Layer 11 of a small transformer language model trained on English Wikipedia (14 layers, counted from 0, width 96).
In attention head 2, each number of a token's query is one row of weights dot the token's vector x plus its bias. The head spreads its attention over the tokens so far by the softmax of query dot key.

Query weights of the head. A number n stands for (n - 500) times 0.0012.
q0 (bias -0.297): 418,484,629,441,329,457,659,720,453,467,517,457,562,598,412,331,577,398,492,668,631,659,229,621,394,548,587,537,478,603,89,559,626,500,632,403,794,439,389,410,413,414,332,407,361,457,554,696,579,552,578,381,460,729,467,431,574,531,439,455,332,262,424,514,651,446,397,524,380,303,550,485,334,646,327,597,725,702,613,413,488,617,608,289,259,643,329,482,447,247,448,329,646,380,646,618
q1 (bias -0.436): 383,150,632,503,453,453,727,525,293,594,566,457,415,753,332,395,739,252,364,361,241,510,497,716,642,379,312,730,564,585,373,315,326,647,501,465,533,707,676,327,512,427,510,275,448,604,412,594,398,303,653,505,523,740,552,219,604,679,382,497,633,433,350,538,508,567,336,476,249,177,592,644,431,82,342,576,407,380,708,317,470,514,719,696,502,835,729,369,145,442,385,289,645,631,242,498
q2 (bias -0.417): 210,356,336,426,336,460,644,680,361,555,437,328,473,637,495,415,732,287,451,506,524,442,474,547,605,364,549,274,746,622,263,448,581,558,415,427,499,513,523,478,442,262,415,264,443,540,534,349,369,306,538,417,574,634,633,442,529,312,283,343,532,390,618,365,732,439,279,570,339,298,437,738,442,139,344,577,496,724,443,447,678,365,698,378,504,691,639,611,351,487,380,280,646,544,502,462
q3 (bias 0.307): 561,470,576,381,609,221,630,379,591,580,592,552,251,441,291,624,623,525,613,552,278,532,513,616,439,595,519,629,435,283,635,551,572,642,518,604,302,474,472,720,505,585,799,675,559,472,684,417,576,323,488,648,514,481,702,575,510,596,561,664,662,614,613,637,449,372,569,373,502,778,418,485,493,578,430,303,379,657,559,421,498,790,513,776,643,669,478,588,416,542,682,756,631,567,247,198
q4 (bias 0.112): 879,758,286,586,326,424,356,394,420,423,377,550,421,454,451,609,414,486,453,182,533,525,481,368,411,551,249,567,610,393,704,492,495,416,562,751,432,720,615,608,474,522,379,441,730,479,372,534,433,398,363,439,531,543,487,322,520,341,422,616,441,419,435,286,400,389,445,549,703,437,652,459,541,536,602,415,530,136,519,455,560,474,352,553,657,482,558,582,543,734,482,496,587,415,564,507
q5 (bias 0.038): 656,440,415,656,539,323,477,466,394,684,506,388,659,271,784,483,303,784,399,430,723,746,735,490,465,490,345,493,447,460,601,639,544,475,477,572,749,393,712,614,373,552,512,688,206,377,638,739,334,565,461,355,760,272,684,589,479,261,354,407,399,613,546,466,514,580,369,515,585,642,704,324,758,485,327,501,407,541,303,348,633,753,296,355,266,614,415,651,867,571,712,537,629,570,664,717
q6 (bias 0.112): 696,596,458,534,376,473,363,849,621,593,483,595,565,478,571,414,319,642,338,539,399,639,493,615,518,460,630,582,497,574,314,436,469,594,676,629,635,470,440,443,583,620,507,501,644,502,487,279,597,459,690,612,259,483,383,631,271,450,681,652,510,627,504,508,452,523,520,259,382,406,662,360,399,436,452,520,794,352,514,418,403,370,597,699,421,569,356,376,407,538,403,592,191,704,358,663
q7 (bias -0.568): 632,409,433,453,492,568,662,581,506,465,749,489,623,692,605,449,469,398,547,373,551,473,533,566,431,408,579,526,359,699,419,702,680,447,549,447,572,566,525,557,381,190,112,421,303,438,375,425,541,384,687,425,561,549,536,359,196,465,484,526,565,190,254,491,514,469,328,678,349,374,322,492,424,636,528,473,660,313,502,606,476,552,644,543,672,660,414,359,315,436,573,448,665,660,530,307
q8 (bias 0.050): 640,504,503,647,451,793,536,533,581,552,630,629,692,496,596,637,313,723,457,402,688,400,493,572,392,565,495,463,328,487,565,644,333,367,663,601,304,695,296,571,517,381,455,408,634,390,630,482,552,623,502,550,456,684,480,490,245,457,554,721,524,447,279,543,375,510,493,397,690,489,333,306,529,712,682,580,704,334,223,481,373,504,479,473,576,874,459,610,494,854,420,708,333,292,446,396
q9 (bias -0.612): 308,805,388,484,536,666,670,339,317,327,747,517,479,582,352,485,407,454,659,398,587,414,628,691,640,607,483,440,370,534,546,507,441,455,416,539,575,513,580,507,292,348,602,480,176,550,293,400,494,420,763,345,505,531,378,404,222,287,473,198,599,480,583,396,539,552,487,514,409,354,659,661,444,255,514,505,322,573,677,406,498,525,601,506,489,563,426,592,283,544,443,485,529,553,533,260
q10 (bias 0.528): 655,541,615,591,659,286,402,386,564,563,507,522,347,747,494,438,426,545,217,757,569,569,555,515,588,604,602,457,703,657,369,654,481,396,623,607,657,263,305,392,770,306,324,404,394,456,657,588,491,512,436,433,556,496,331,553,557,560,336,604,341,334,663,564,529,410,559,469,622,708,444,661,543,603,548,699,521,632,636,673,615,408,492,469,328,603,520,252,602,263,543,561,269,586,717,685
q11 (bias 0.214): 592,692,562,489,433,371,646,441,341,595,613,451,562,456,290,785,540,521,304,438,492,408,563,725,439,711,350,573,387,507,525,658,520,373,544,584,516,774,417,456,504,546,482,784,755,324,510,358,627,416,325,316,615,305,420,691,604,539,573,390,602,714,672,657,443,547,512,379,806,467,491,745,546,247,409,499,552,498,342,505,709,526,444,578,561,407,324,354,277,613,427,450,407,506,529,395
q12 (bias -0.385): 584,345,682,608,560,679,601,587,733,316,578,582,403,565,481,401,387,516,454,308,568,449,237,600,705,346,521,373,721,470,488,578,347,478,713,677,393,673,103,456,324,303,386,547,423,656,534,548,564,414,557,387,476,598,447,432,484,564,525,587,868,427,166,319,403,581,516,589,694,645,509,495,441,688,550,457,684,711,440,636,393,634,582,439,475,424,329,525,535,557,335,616,469,441,512,375
q13 (bias -0.332): 443,429,603,774,624,260,611,358,307,625,588,380,447,347,587,711,634,532,548,587,510,551,618,598,623,419,479,532,353,564,549,482,516,488,422,373,489,526,452,622,244,376,431,561,153,498,557,433,219,479,550,377,558,397,478,638,441,373,434,576,577,363,512,572,630,597,364,373,146,539,531,519,759,500,431,627,324,672,502,648,769,551,536,606,825,592,424,358,406,713,549,524,532,426,617,479
q14 (bias 0.437): 495,330,531,338,425,476,652,694,575,332,599,481,254,484,673,655,541,417,281,363,382,322,575,564,273,631,522,211,516,336,580,484,531,616,607,558,561,589,423,359,540,590,599,321,548,439,547,433,552,299,305,454,351,401,488,663,683,427,583,641,512,636,439,484,392,470,507,581,687,551,583,535,457,433,471,573,450,669,529,412,379,457,561,346,384,530,735,600,710,264,813,405,418,458,223,537
q15 (bias 0.528): 716,535,473,665,478,394,517,618,476,545,345,836,618,348,560,702,539,676,474,632,505,525,396,566,778,354,518,204,499,484,374,576,533,564,694,461,319,557,397,321,649,769,590,384,663,595,436,599,500,554,409,558,569,323,408,504,720,741,502,554,726,781,567,656,429,465,648,470,506,533,619,477,514,621,373,641,452,574,594,547,520,441,513,646,548,453,551,749,650,684,387,735,402,232,424,459
q16 (bias 0.298): 476,540,246,315,621,436,401,341,363,425,374,398,576,485,503,417,417,375,467,308,689,406,456,178,531,740,472,482,246,544,461,457,426,511,225,688,616,443,505,411,332,568,437,585,666,580,438,300,454,406,627,542,428,481,448,504,677,438,666,404,446,349,482,549,589,533,476,365,609,554,378,497,447,437,559,453,464,162,587,658,342,523,212,527,557,419,537,555,482,309,535,500,324,563,468,492
q17 (bias -0.723): 474,454,599,501,421,462,665,737,401,438,758,347,334,463,459,541,810,235,500,563,689,339,754,436,428,536,575,354,238,416,532,606,538,786,204,461,655,562,546,356,301,531,276,529,505,644,569,373,310,321,576,491,538,465,377,405,294,167,421,599,676,659,454,570,638,549,814,659,431,517,528,404,479,405,20,613,477,507,605,221,537,347,537,388,569,377,589,500,674,411,643,382,568,596,331,247
q18 (bias -0.152): 416,667,276,222,664,646,294,176,594,383,401,548,521,722,501,464,379,277,464,555,511,336,372,703,537,646,677,532,491,706,575,661,501,681,612,390,636,556,432,684,448,593,606,396,604,610,533,579,396,412,433,478,610,339,726,186,564,738,540,566,200,437,328,701,752,358,676,518,523,319,514,463,820,707,255,346,473,306,463,390,524,584,418,571,543,335,516,445,561,495,441,632,400,436,595,487
q19 (bias 0.160): 513,546,481,380,568,386,751,417,524,626,426,622,435,240,366,386,351,697,698,514,665,899,392,534,470,315,596,522,485,484,634,595,389,424,473,644,602,499,763,335,310,621,588,399,600,727,798,398,537,843,368,210,519,426,575,629,365,410,384,627,567,479,541,570,618,568,585,464,532,539,519,180,629,348,512,479,569,269,153,350,445,507,505,519,314,424,538,282,322,700,664,492,591,579,339,345
q20 (bias -0.056): 756,685,388,474,589,546,647,640,440,716,371,541,585,669,557,649,475,332,629,632,419,406,205,204,645,260,580,548,687,575,393,357,350,482,718,604,494,746,555,360,302,558,354,321,577,765,398,560,577,528,426,433,588,543,655,685,583,349,507,286,365,494,608,315,713,415,314,407,626,633,573,471,409,702,628,564,384,578,456,500,372,272,632,552,703,720,531,466,565,440,354,485,719,427,630,498
q21 (bias -0.337): 314,246,419,550,488,626,379,679,478,384,752,372,309,204,407,807,346,670,478,702,488,300,605,351,325,608,624,489,359,346,747,397,537,379,384,626,378,446,646,692,566,396,667,548,414,516,688,489,534,651,672,291,354,528,589,671,546,410,368,301,492,234,701,626,504,445,198,220,431,691,496,478,631,581,521,441,523,841,512,356,198,587,506,583,268,526,404,312,454,594,616,485,553,533,483,512
q22 (bias 0.043): 351,443,516,704,410,450,369,371,351,426,682,252,547,212,263,699,445,449,618,619,345,496,569,646,535,461,253,652,544,482,613,458,536,433,815,356,530,585,645,342,615,487,518,454,282,464,735,506,512,427,70,441,591,326,609,526,461,498,421,409,438,486,383,469,589,473,701,315,913,600,314,451,364,461,380,368,356,371,523,427,621,424,505,484,600,516,508,481,374,618,602,550,422,596,543,409
q23 (bias -0.227): 455,513,247,499,489,375,775,154,533,541,423,628,515,383,462,650,443,581,552,283,403,440,248,339,469,774,515,531,616,325,465,340,278,412,630,350,440,522,278,560,558,354,379,575,575,466,455,519,585,614,310,378,824,464,554,732,658,374,584,383,274,574,522,690,485,409,532,411,593,506,583,510,734,430,582,545,337,418,534,335,605,368,604,521,640,231,452,448,736,602,461,323,422,549,676,467
q24 (bias -0.135): 471,567,562,615,608,403,597,728,354,491,373,470,785,619,498,379,568,583,471,515,663,644,612,535,582,300,508,659,304,661,563,366,718,498,581,570,551,642,564,346,305,542,480,551,383,605,551,127,772,423,458,672,514,712,218,433,559,553,602,531,619,473,391,540,434,422,658,399,412,285,499,658,527,396,656,354,545,489,522,632,594,739,426,407,454,309,271,633,672,389,594,543,90,472,657,545
q25 (bias 0.327): 674,264,540,579,458,344,421,437,517,325,369,519,608,348,488,224,447,520,486,543,267,559,341,477,371,514,585,547,431,361,305,255,791,274,471,662,619,497,522,415,347,735,389,577,496,468,544,532,309,374,577,457,415,417,721,350,619,304,633,589,788,290,417,615,419,337,471,494,448,313,485,635,629,521,162,541,450,244,603,286,606,509,706,417,608,537,494,496,595,564,537,383,477,383,303,416
q26 (bias 0.034): 372,589,698,415,642,679,626,271,388,513,441,550,602,413,461,370,584,469,411,399,279,301,484,522,293,776,678,600,433,504,537,629,130,364,257,428,301,670,544,340,730,477,386,292,405,380,529,679,428,605,533,519,382,738,547,555,390,694,625,644,571,233,601,504,660,590,753,557,743,452,434,644,398,492,426,463,452,301,491,621,436,578,226,337,409,520,530,479,559,224,694,466,394,464,495,582
q27 (bias 0.213): 389,424,630,297,640,521,647,496,511,353,699,644,593,516,405,550,678,567,682,555,451,422,442,582,360,629,443,422,587,707,545,750,565,253,429,182,319,554,389,630,366,559,338,468,452,426,871,462,564,672,394,175,590,388,191,498,262,329,661,634,503,509,581,706,525,476,507,544,437,466,518,749,585,638,372,460,575,361,482,613,466,675,522,419,602,379,239,631,738,616,680,564,546,719,520,509
q28 (bias -0.053): 569,419,751,357,578,679,390,448,557,505,573,457,424,505,694,293,607,634,433,526,550,256,303,690,517,455,600,345,531,397,731,233,593,474,581,436,360,628,486,459,460,520,701,498,556,300,452,429,367,573,650,366,464,544,402,560,605,479,787,358,213,484,594,525,377,354,449,318,580,381,688,526,557,480,429,198,502,317,457,262,342,340,553,388,546,383,499,443,469,295,666,369,507,585,465,556
q29 (bias -0.121): 663,405,451,486,372,347,320,488,557,339,575,517,308,367,408,611,551,208,661,285,419,399,460,478,792,748,630,550,517,461,539,682,557,640,462,162,319,631,326,461,396,647,478,201,421,612,411,157,561,382,614,633,456,458,408,346,603,561,494,610,717,489,665,400,390,615,589,506,356,497,796,610,718,503,474,283,484,623,426,629,552,392,551,613,339,809,592,563,413,546,768,365,389,437,608,723
q30 (bias 0.164): 632,364,327,667,407,497,356,492,631,460,300,499,510,499,550,590,760,340,475,439,153,445,457,558,631,686,693,532,573,639,624,261,475,514,266,334,332,368,607,582,411,705,709,502,254,419,710,456,489,613,509,372,613,503,587,544,289,411,478,530,477,529,691,314,474,557,354,639,335,361,516,447,448,145,539,349,666,233,432,281,637,511,503,613,282,403,438,317,512,726,418,561,508,737,419,563
q31 (bias 0.156): 558,401,787,425,521,558,506,400,538,450,514,465,350,505,397,260,445,388,287,485,503,360,577,361,321,228,881,597,459,547,464,222,522,459,593,535,632,363,389,641,729,401,394,514,711,535,428,486,707,734,437,617,596,231,362,468,465,394,327,530,553,606,353,417,462,483,556,656,400,560,500,591,452,439,471,612,319,446,348,621,395,459,506,512,592,594,620,342,229,733,594,365,460,703,635,663

Each question shows a short text with each token's key, already scaled and adjusted for position as the last token sees it. A number n stands for (n - 500) times 0.0021.

Then comes the last token's vector x. A number n stands for (n - 500) times 0.0089.

0 " with": 484,491,456,509,477,512,502,504,440,480,516,454,443,510,644,591,600,282,569,355,262,200,470,337,358,615,305,457,599,241,639,455
1 " La": 548,568,410,461,609,415,459,498,370,470,585,566,398,583,652,525,441,269,545,545,232,333,625,478,636,532,455,266,519,385,574,420
2 "ki": 482,464,473,488,472,503,547,478,614,334,514,445,445,571,477,493,402,314,534,477,273,307,385,362,698,581,546,340,325,314,554,539
3 "s": 441,512,424,418,599,443,560,439,478,439,556,553,407,516,480,475,437,242,451,485,299,276,392,361,617,621,515,389,411,420,590,482
4 " Petro": 413,438,403,431,559,542,480,389,461,403,660,689,449,398,580,535,391,296,518,345,235,251,579,529,606,559,532,414,520,398,523,520
x: 452,485,424,405,495,498,586,515,504,648,460,569,516,525,555,521,599,519,443,572,562,493,446,512,544,445,375,512,503,511,504,500,520,635,570,496,525,593,400,592,472,453,543,425,456,149,592,507,579,436,447,542,423,446,400,405,465,593,663,460,472,484,453,379,439,515,426,468,544,473,662,459,242,409,421,552,444,461,508,510,664,476,375,541,459,583,528,491,499,423,402,546,469,469,293,490
To which token does the last token give the most attention? 0 " with"

0 "0": 486,564,473,537,503,496,503,483,481,480,521,416,447,529,665,563,490,251,574,376,275,251,456,363,377,586,299,408,625,258,680,451
1 " to": 504,491,536,596,568,448,425,492,468,364,468,524,401,453,721,572,482,341,599,466,448,338,512,522,322,559,400,452,432,390,495,421
2 " increase": 403,490,540,570,457,522,504,448,506,432,613,541,452,501,648,552,362,361,627,412,272,329,423,404,502,545,333,407,454,452,588,497
3 " its": 477,434,476,548,495,488,544,453,501,450,516,462,461,536,654,544,393,227,531,450,276,301,407,319,496,538,431,424,498,281,522,485
4 " ": 502,342,378,507,367,667,537,301,367,272,597,541,348,667,737,546,51,276,501,527,331,441,445,499,593,521,505,431,576,553,505,625
x: 472,394,454,331,549,429,530,535,516,528,496,494,488,561,536,409,514,556,513,634,540,437,509,525,474,451,394,373,418,505,480,446,478,406,488,511,511,631,436,875,417,429,589,509,366,342,481,618,526,604,445,475,577,389,578,524,409,566,428,483,586,575,443,518,541,590,340,442,467,445,462,496,563,579,447,441,369,433,551,509,540,383,454,473,426,581,502,447,452,505,429,376,497,485,323,561
Which token does the last token look at most, and with what share of its attention? 0 "0", with about 50%

0 " acquisition": 529,542,464,531,512,485,475,443,435,447,527,430,445,519,665,564,516,278,602,356,288,200,457,418,420,576,328,409,568,324,620,453
1 " of": 554,501,530,517,490,492,470,472,411,476,581,520,408,526,704,583,590,283,559,365,250,264,458,344,408,629,331,460,543,279,656,482
2 " P": 372,507,438,549,527,668,559,409,397,392,593,503,463,556,637,528,343,326,516,574,294,283,522,422,541,511,586,393,374,415,550,523
3 "SS": 513,416,464,519,418,577,606,464,523,438,557,452,393,553,572,609,451,259,543,352,343,363,394,487,700,559,581,509,477,377,673,479
4 " World": 575,357,430,410,392,492,623,396,594,363,588,522,406,521,660,529,390,308,579,405,181,300,345,489,698,525,532,448,536,224,475,422
x: 625,502,530,333,566,512,484,566,563,724,513,608,500,654,512,386,537,570,462,553,560,413,597,460,586,520,348,394,426,547,495,427,584,562,509,464,523,530,487,534,529,504,577,568,469,309,475,588,420,516,429,525,511,313,569,544,510,507,469,512,441,490,439,494,409,548,281,492,474,484,631,538,231,441,488,579,636,448,429,575,618,519,443,546,434,522,458,497,467,497,544,519,379,391,381,486
To which token does the last token give the most attention? 1 " of"

0 "ul": 505,527,480,521,517,539,467,449,492,507,514,399,432,545,621,574,530,273,563,363,221,226,474,349,461,609,319,404,560,239,641,465
1 "um": 525,513,507,546,514,526,494,513,546,477,483,439,430,523,552,558,535,269,532,258,236,239,479,367,547,594,372,439,508,302,637,464
2 " expanded": 399,518,500,613,473,540,503,438,473,440,501,509,406,560,648,555,425,269,689,340,312,352,418,362,588,590,320,435,547,442,666,430
3 " to": 396,419,414,559,573,470,455,420,490,370,498,458,432,512,699,599,461,336,563,535,341,335,445,498,364,574,474,414,380,405,516,516
4 " include": 488,535,480,499,514,431,526,505,491,414,570,502,479,472,721,609,533,259,539,409,226,303,411,330,372,637,284,488,509,345,571,485
x: 483,519,557,301,559,469,351,441,512,498,512,463,435,450,477,424,416,451,514,465,495,540,518,482,482,456,483,325,467,520,497,505,522,465,509,559,544,506,390,507,510,469,553,426,507,420,502,494,494,489,430,559,394,517,510,542,483,464,513,515,436,485,499,490,390,560,114,597,566,517,456,471,250,542,503,611,586,437,495,477,501,536,517,524,511,472,470,501,476,555,513,420,558,613,403,524
Which two tokens does the last token look at most, in order? 4 " include", 0 "ul"

0 " He": 487,538,406,512,516,528,478,457,490,522,409,363,437,502,612,579,540,271,575,347,338,202,407,348,359,610,283,464,575,261,633,456
1 " also": 487,532,499,529,458,481,526,407,453,413,388,452,449,513,629,598,471,376,541,513,354,354,281,315,421,564,413,421,351,460,548,399
2 " had": 534,580,532,542,480,478,499,372,398,337,523,458,378,437,673,568,614,354,570,420,355,347,325,359,558,582,405,424,499,515,516,424
3 " many": 496,472,513,491,481,511,517,475,474,430,564,459,474,499,629,509,467,282,643,469,314,335,351,326,429,560,460,397,489,424,513,459
4 " spell": 492,328,420,537,542,603,427,427,470,445,653,484,441,566,565,552,390,290,801,514,249,302,272,570,611,515,504,348,437,531,621,463
x: 516,468,453,371,659,421,559,435,530,588,530,511,461,576,479,391,476,649,542,575,495,493,563,392,448,642,353,382,570,463,458,492,550,527,599,433,532,494,451,524,460,567,706,463,560,458,421,516,562,522,442,469,482,502,513,507,397,454,486,611,528,510,416,555,430,585,210,520,466,468,424,479,280,591,423,504,397,464,461,546,538,448,611,512,612,508,549,568,587,497,396,471,433,498,609,462
Which token does the last token look at most, and with what share of its attention? 0 " He", with about 70%

0 "s": 480,505,434,513,497,493,497,475,467,486,500,395,459,506,603,587,574,266,561,336,289,185,431,375,378,628,292,456,577,229,648,463
1 ".\"": 497,494,448,490,488,496,513,467,478,436,497,442,381,509,661,602,599,277,521,327,291,225,469,387,355,639,333,537,584,257,742,446
2 "\n": 377,447,426,611,518,430,433,327,516,405,544,423,359,482,834,620,449,374,642,618,163,387,352,398,537,742,561,515,568,432,694,305
3 "\n": 568,423,483,502,509,450,527,434,429,434,558,387,317,562,715,642,501,309,594,567,301,286,435,384,381,728,517,476,622,300,674,386
4 "In": 544,546,525,429,409,483,369,435,427,288,420,686,396,488,788,646,503,447,588,550,395,383,473,439,525,645,183,408,647,505,542,331
x: 521,575,374,396,409,600,430,571,527,515,435,587,461,501,451,480,423,637,640,539,414,500,433,390,528,396,570,357,540,462,496,526,457,389,578,543,490,472,382,662,453,444,521,425,368,536,531,508,531,365,394,439,549,453,536,510,662,432,569,503,452,532,501,644,483,577,322,563,647,546,686,520,259,440,542,515,393,378,566,514,392,530,603,567,509,550,490,479,555,535,545,539,521,525,466,630
Which token does the last token look at most, and with what share of its attention? 1 ".\"", with about 40%

0 "cate": 507,526,447,512,504,503,484,488,468,472,481,398,469,494,563,549,508,255,577,301,276,191,451,360,409,609,280,438,565,261,657,472
1 "s": 546,534,467,525,578,514,423,524,479,422,540,453,486,466,529,531,546,291,598,303,311,310,466,438,525,675,355,559,480,389,467,463
2 " in": 593,558,483,507,437,540,424,465,389,407,515,627,359,531,671,602,579,366,532,373,267,246,482,428,465,598,276,463,576,289,570,489
3 " various": 480,535,544,527,497,545,507,459,429,474,450,482,485,459,629,555,513,286,566,511,316,336,448,364,413,631,403,414,559,388,520,430
4 " field": 482,430,417,566,441,575,488,434,478,425,528,506,435,535,567,552,445,311,601,539,304,273,440,567,569,604,505,360,521,402,463,480
x: 485,559,501,442,620,405,503,580,608,652,491,587,498,577,429,426,485,685,497,541,492,459,597,462,440,566,505,364,512,487,442,500,623,430,519,462,498,489,438,534,459,454,657,518,579,378,541,535,519,606,468,511,493,405,535,414,428,524,502,641,533,610,408,511,370,626,224,481,480,501,412,601,257,425,403,561,490,512,536,557,664,405,547,495,533,504,509,437,510,548,452,428,437,382,508,494
Which token does the last token look at most, and with what share of its attention? 2 " in", with about 40%

0 "ate": 491,542,462,515,502,505,500,486,475,484,482,381,469,487,611,587,541,281,565,343,253,217,428,343,384,613,296,451,587,223,654,478
1 " spell": 468,659,545,569,594,472,420,471,475,436,569,460,460,552,564,569,465,326,704,415,217,210,413,514,573,465,450,367,473,418,604,424
2 "ing": 488,574,519,524,507,465,516,539,442,434,612,559,499,559,602,591,605,340,546,318,245,244,446,392,555,590,447,416,496,412,571,470
3 " Pan": 557,466,513,460,448,578,521,496,553,425,503,375,439,480,563,532,505,284,667,470,225,332,435,414,579,586,387,362,468,268,546,573
4 "os": 480,479,498,470,565,534,505,530,509,537,516,422,441,530,447,496,553,308,518,445,286,372,473,375,545,653,417,440,438,302,684,529
x: 472,602,603,424,611,507,538,575,443,535,441,508,503,452,542,467,444,518,380,613,477,531,517,439,573,556,470,454,433,439,447,527,572,521,495,442,525,524,508,499,427,464,579,501,504,140,630,544,544,528,448,458,524,464,457,541,521,531,481,458,502,562,482,504,343,507,449,462,529,556,467,386,182,370,430,540,625,496,540,550,582,343,527,508,572,519,624,510,443,484,451,636,523,501,312,470
Which token does the last token look at most, and with what share of its attention? 0 "ate", with about 70%

0 " led": 544,542,498,502,551,543,433,478,394,528,479,472,454,498,597,579,573,265,684,299,240,233,512,344,469,600,285,510,582,347,636,494
1 " the": 501,527,514,517,583,470,488,447,436,465,556,485,435,530,740,562,499,235,497,381,334,323,429,350,387,626,291,474,558,286,621,461
2 " team": 395,562,514,518,507,580,491,420,471,391,451,469,513,508,560,602,419,336,587,321,403,259,433,437,638,535,482,496,483,405,493,431
3 " to": 438,423,414,518,581,431,520,401,508,367,421,520,472,496,669,656,468,416,583,515,369,336,453,484,463,577,476,428,382,373,470,444
4 " a": 539,393,372,435,491,648,541,391,506,378,487,520,539,505,580,633,459,397,507,450,255,277,422,585,649,519,431,400,422,455,427,543
x: 507,440,498,332,444,562,496,498,426,654,585,546,537,406,546,450,249,591,577,572,471,522,446,432,607,465,344,449,574,531,546,462,543,394,536,499,597,557,472,462,533,338,537,493,515,582,413,646,633,398,519,374,418,442,569,510,475,467,378,558,493,562,674,410,302,572,387,505,434,475,499,387,177,540,580,552,491,468,564,466,529,375,524,466,552,567,457,526,474,473,470,472,463,489,472,589
To which token does the last token give the most attention? 1 " the"

0 " remained": 494,592,506,523,486,476,516,440,432,448,513,421,469,490,637,569,542,274,565,405,198,230,428,303,393,571,300,449,562,277,652,431
1 " the": 503,505,503,506,547,483,517,451,434,454,555,467,450,502,668,542,514,222,520,371,310,272,397,335,376,605,296,451,556,284,585,494
2 " primary": 424,506,487,520,495,568,522,447,427,373,520,520,499,487,613,640,364,318,522,413,369,284,324,423,637,649,377,421,448,511,442,473
3 " programming": 416,381,407,539,462,561,535,483,547,367,494,491,471,498,625,580,437,251,669,469,412,302,413,512,602,619,371,395,497,452,420,508
4 " focus": 568,301,353,535,493,573,550,408,531,432,551,580,513,518,654,541,462,319,716,436,206,260,537,507,635,490,448,336,536,546,502,405
x: 639,617,478,381,560,510,585,398,538,549,563,555,476,534,624,470,401,546,522,536,542,516,495,516,588,514,334,397,568,456,384,475,545,362,581,421,497,526,362,517,405,514,632,449,644,257,571,510,503,466,429,426,508,535,473,438,552,562,467,709,558,518,436,493,510,648,247,553,484,564,444,486,395,417,492,698,504,479,591,457,595,458,504,534,535,503,476,551,555,506,410,430,536,546,514,483
Which token does the last token look at most, and with what share of its attention? 1 " the", with about 50%

0 "pp": 495,562,427,523,492,510,534,460,483,468,483,347,435,499,578,564,542,258,585,358,255,196,407,373,450,607,367,421,600,261,680,434
1 "ly": 594,400,553,443,469,420,484,573,460,502,486,470,421,581,480,618,537,294,586,378,272,273,356,452,586,582,353,409,485,429,654,408
2 " Inc": 397,528,319,536,599,520,542,451,450,340,487,533,385,444,521,582,490,342,552,276,317,214,453,563,669,445,623,402,484,539,656,386
3 ".": 396,418,459,561,464,493,555,473,528,361,534,379,342,574,479,538,512,282,534,360,300,310,395,463,604,541,469,543,510,293,812,514
4 " was": 460,494,469,551,479,585,572,454,374,364,513,481,420,485,703,593,546,315,492,396,273,388,380,342,498,609,310,546,534,447,521,342
x: 554,452,474,288,513,507,471,553,368,483,494,454,432,489,460,418,494,577,468,538,584,417,427,519,439,516,428,336,573,553,502,528,644,425,553,539,539,569,494,525,445,565,431,431,552,430,494,492,489,361,437,445,523,483,476,473,482,394,508,510,401,552,571,544,596,562,192,480,484,551,497,434,348,504,594,696,577,363,538,473,412,579,520,548,532,528,461,461,418,502,602,452,522,526,314,459
Which token does the last token look at most, and with what share of its attention? 4 " was", with about 70%

0 "ster": 473,523,433,520,484,475,497,466,451,503,494,389,440,507,642,585,565,266,531,353,265,207,444,348,351,630,319,424,610,228,682,450
1 " Company": 509,545,513,538,464,459,538,400,475,397,554,427,365,538,634,537,513,226,470,292,314,257,391,400,557,587,497,437,489,358,615,438
2 ":": 515,527,458,516,491,405,567,455,444,382,648,534,439,492,761,588,505,255,536,348,239,290,432,375,379,635,316,449,628,334,661,481
3 " Building": 460,507,470,530,612,460,532,450,563,471,673,565,516,466,622,471,436,233,592,339,369,290,547,473,621,620,396,376,514,487,615,457
4 " the": 467,459,412,555,582,511,500,443,520,441,586,486,445,470,636,518,489,258,569,462,278,364,335,382,388,578,353,444,518,364,606,465
x: 512,396,572,456,502,535,475,381,399,530,503,548,517,489,516,483,356,533,482,466,603,477,632,517,450,454,500,463,481,520,519,493,459,442,577,444,538,484,449,465,462,507,515,515,529,520,522,485,521,478,476,513,473,536,478,469,568,511,505,556,481,494,522,483,352,533,61,469,493,457,540,451,285,578,484,376,612,438,496,533,471,585,455,552,499,529,472,544,420,444,469,467,507,394,418,438
Which token does the last token look at most, and with what share of its attention? 2 ":", with about 30%

0 ",": 495,498,444,518,498,502,491,472,463,510,503,445,412,500,678,583,552,283,566,378,273,205,475,398,353,599,279,460,587,228,671,440
1 " being": 565,527,559,495,576,594,505,482,427,432,466,504,538,428,591,536,567,383,546,400,282,366,352,338,464,552,290,459,505,538,468,394
2 " part": 477,490,497,486,463,521,481,445,400,262,564,532,512,447,592,547,443,403,651,491,291,344,540,567,665,617,550,328,504,516,289,435
3 " of": 497,535,480,607,550,494,508,411,411,375,620,604,358,483,738,568,514,298,539,445,232,279,476,408,501,602,382,461,446,331,532,482
4 " the": 459,494,445,547,609,538,537,429,437,417,565,523,447,490,726,550,463,232,473,435,317,343,417,364,393,588,350,478,498,333,592,475
x: 490,502,587,398,481,477,475,407,411,529,497,519,476,474,437,495,377,494,484,482,547,489,552,527,464,436,505,411,514,533,500,530,486,453,556,483,529,454,458,487,498,489,503,506,536,528,500,520,474,478,465,490,393,447,540,533,531,454,477,490,465,466,569,482,342,589,45,468,457,490,476,460,261,515,491,380,548,468,529,556,444,490,463,545,489,472,465,477,443,456,514,443,471,450,415,474
To which token does the last token give the most attention? 4 " the"

0 "1": 480,547,460,522,487,469,487,484,468,487,529,414,444,525,670,582,500,254,573,393,281,239,462,387,351,624,286,424,628,243,694,452
1 "9": 348,682,462,689,612,454,445,474,545,378,599,496,478,530,777,485,225,206,661,497,384,600,428,524,525,531,448,330,606,556,653,374
2 "9": 284,439,362,675,581,442,385,487,591,349,579,521,434,531,773,463,228,206,715,448,318,624,518,521,572,509,526,252,606,506,565,329
3 "4": 473,455,399,580,535,504,512,439,489,363,647,685,352,607,762,563,386,246,498,382,257,597,544,453,580,593,459,439,574,468,658,315
4 ",": 458,472,477,507,539,531,513,473,479,530,528,580,355,525,771,577,481,275,562,425,254,351,472,444,484,605,314,484,509,416,650,316
x: 427,545,438,464,538,513,547,573,468,420,502,470,439,548,506,460,436,548,445,477,549,530,462,587,496,599,448,349,569,474,463,464,501,464,457,531,592,489,447,495,434,589,454,481,460,391,523,523,539,376,412,470,439,371,440,452,537,527,470,450,414,489,533,452,494,574,165,537,561,539,427,527,265,573,506,509,577,484,496,517,356,466,524,500,486,435,469,598,515,540,714,525,536,490,480,421
Which token does the last token look at most, and with what share of its attention? 4 ",", with about 40%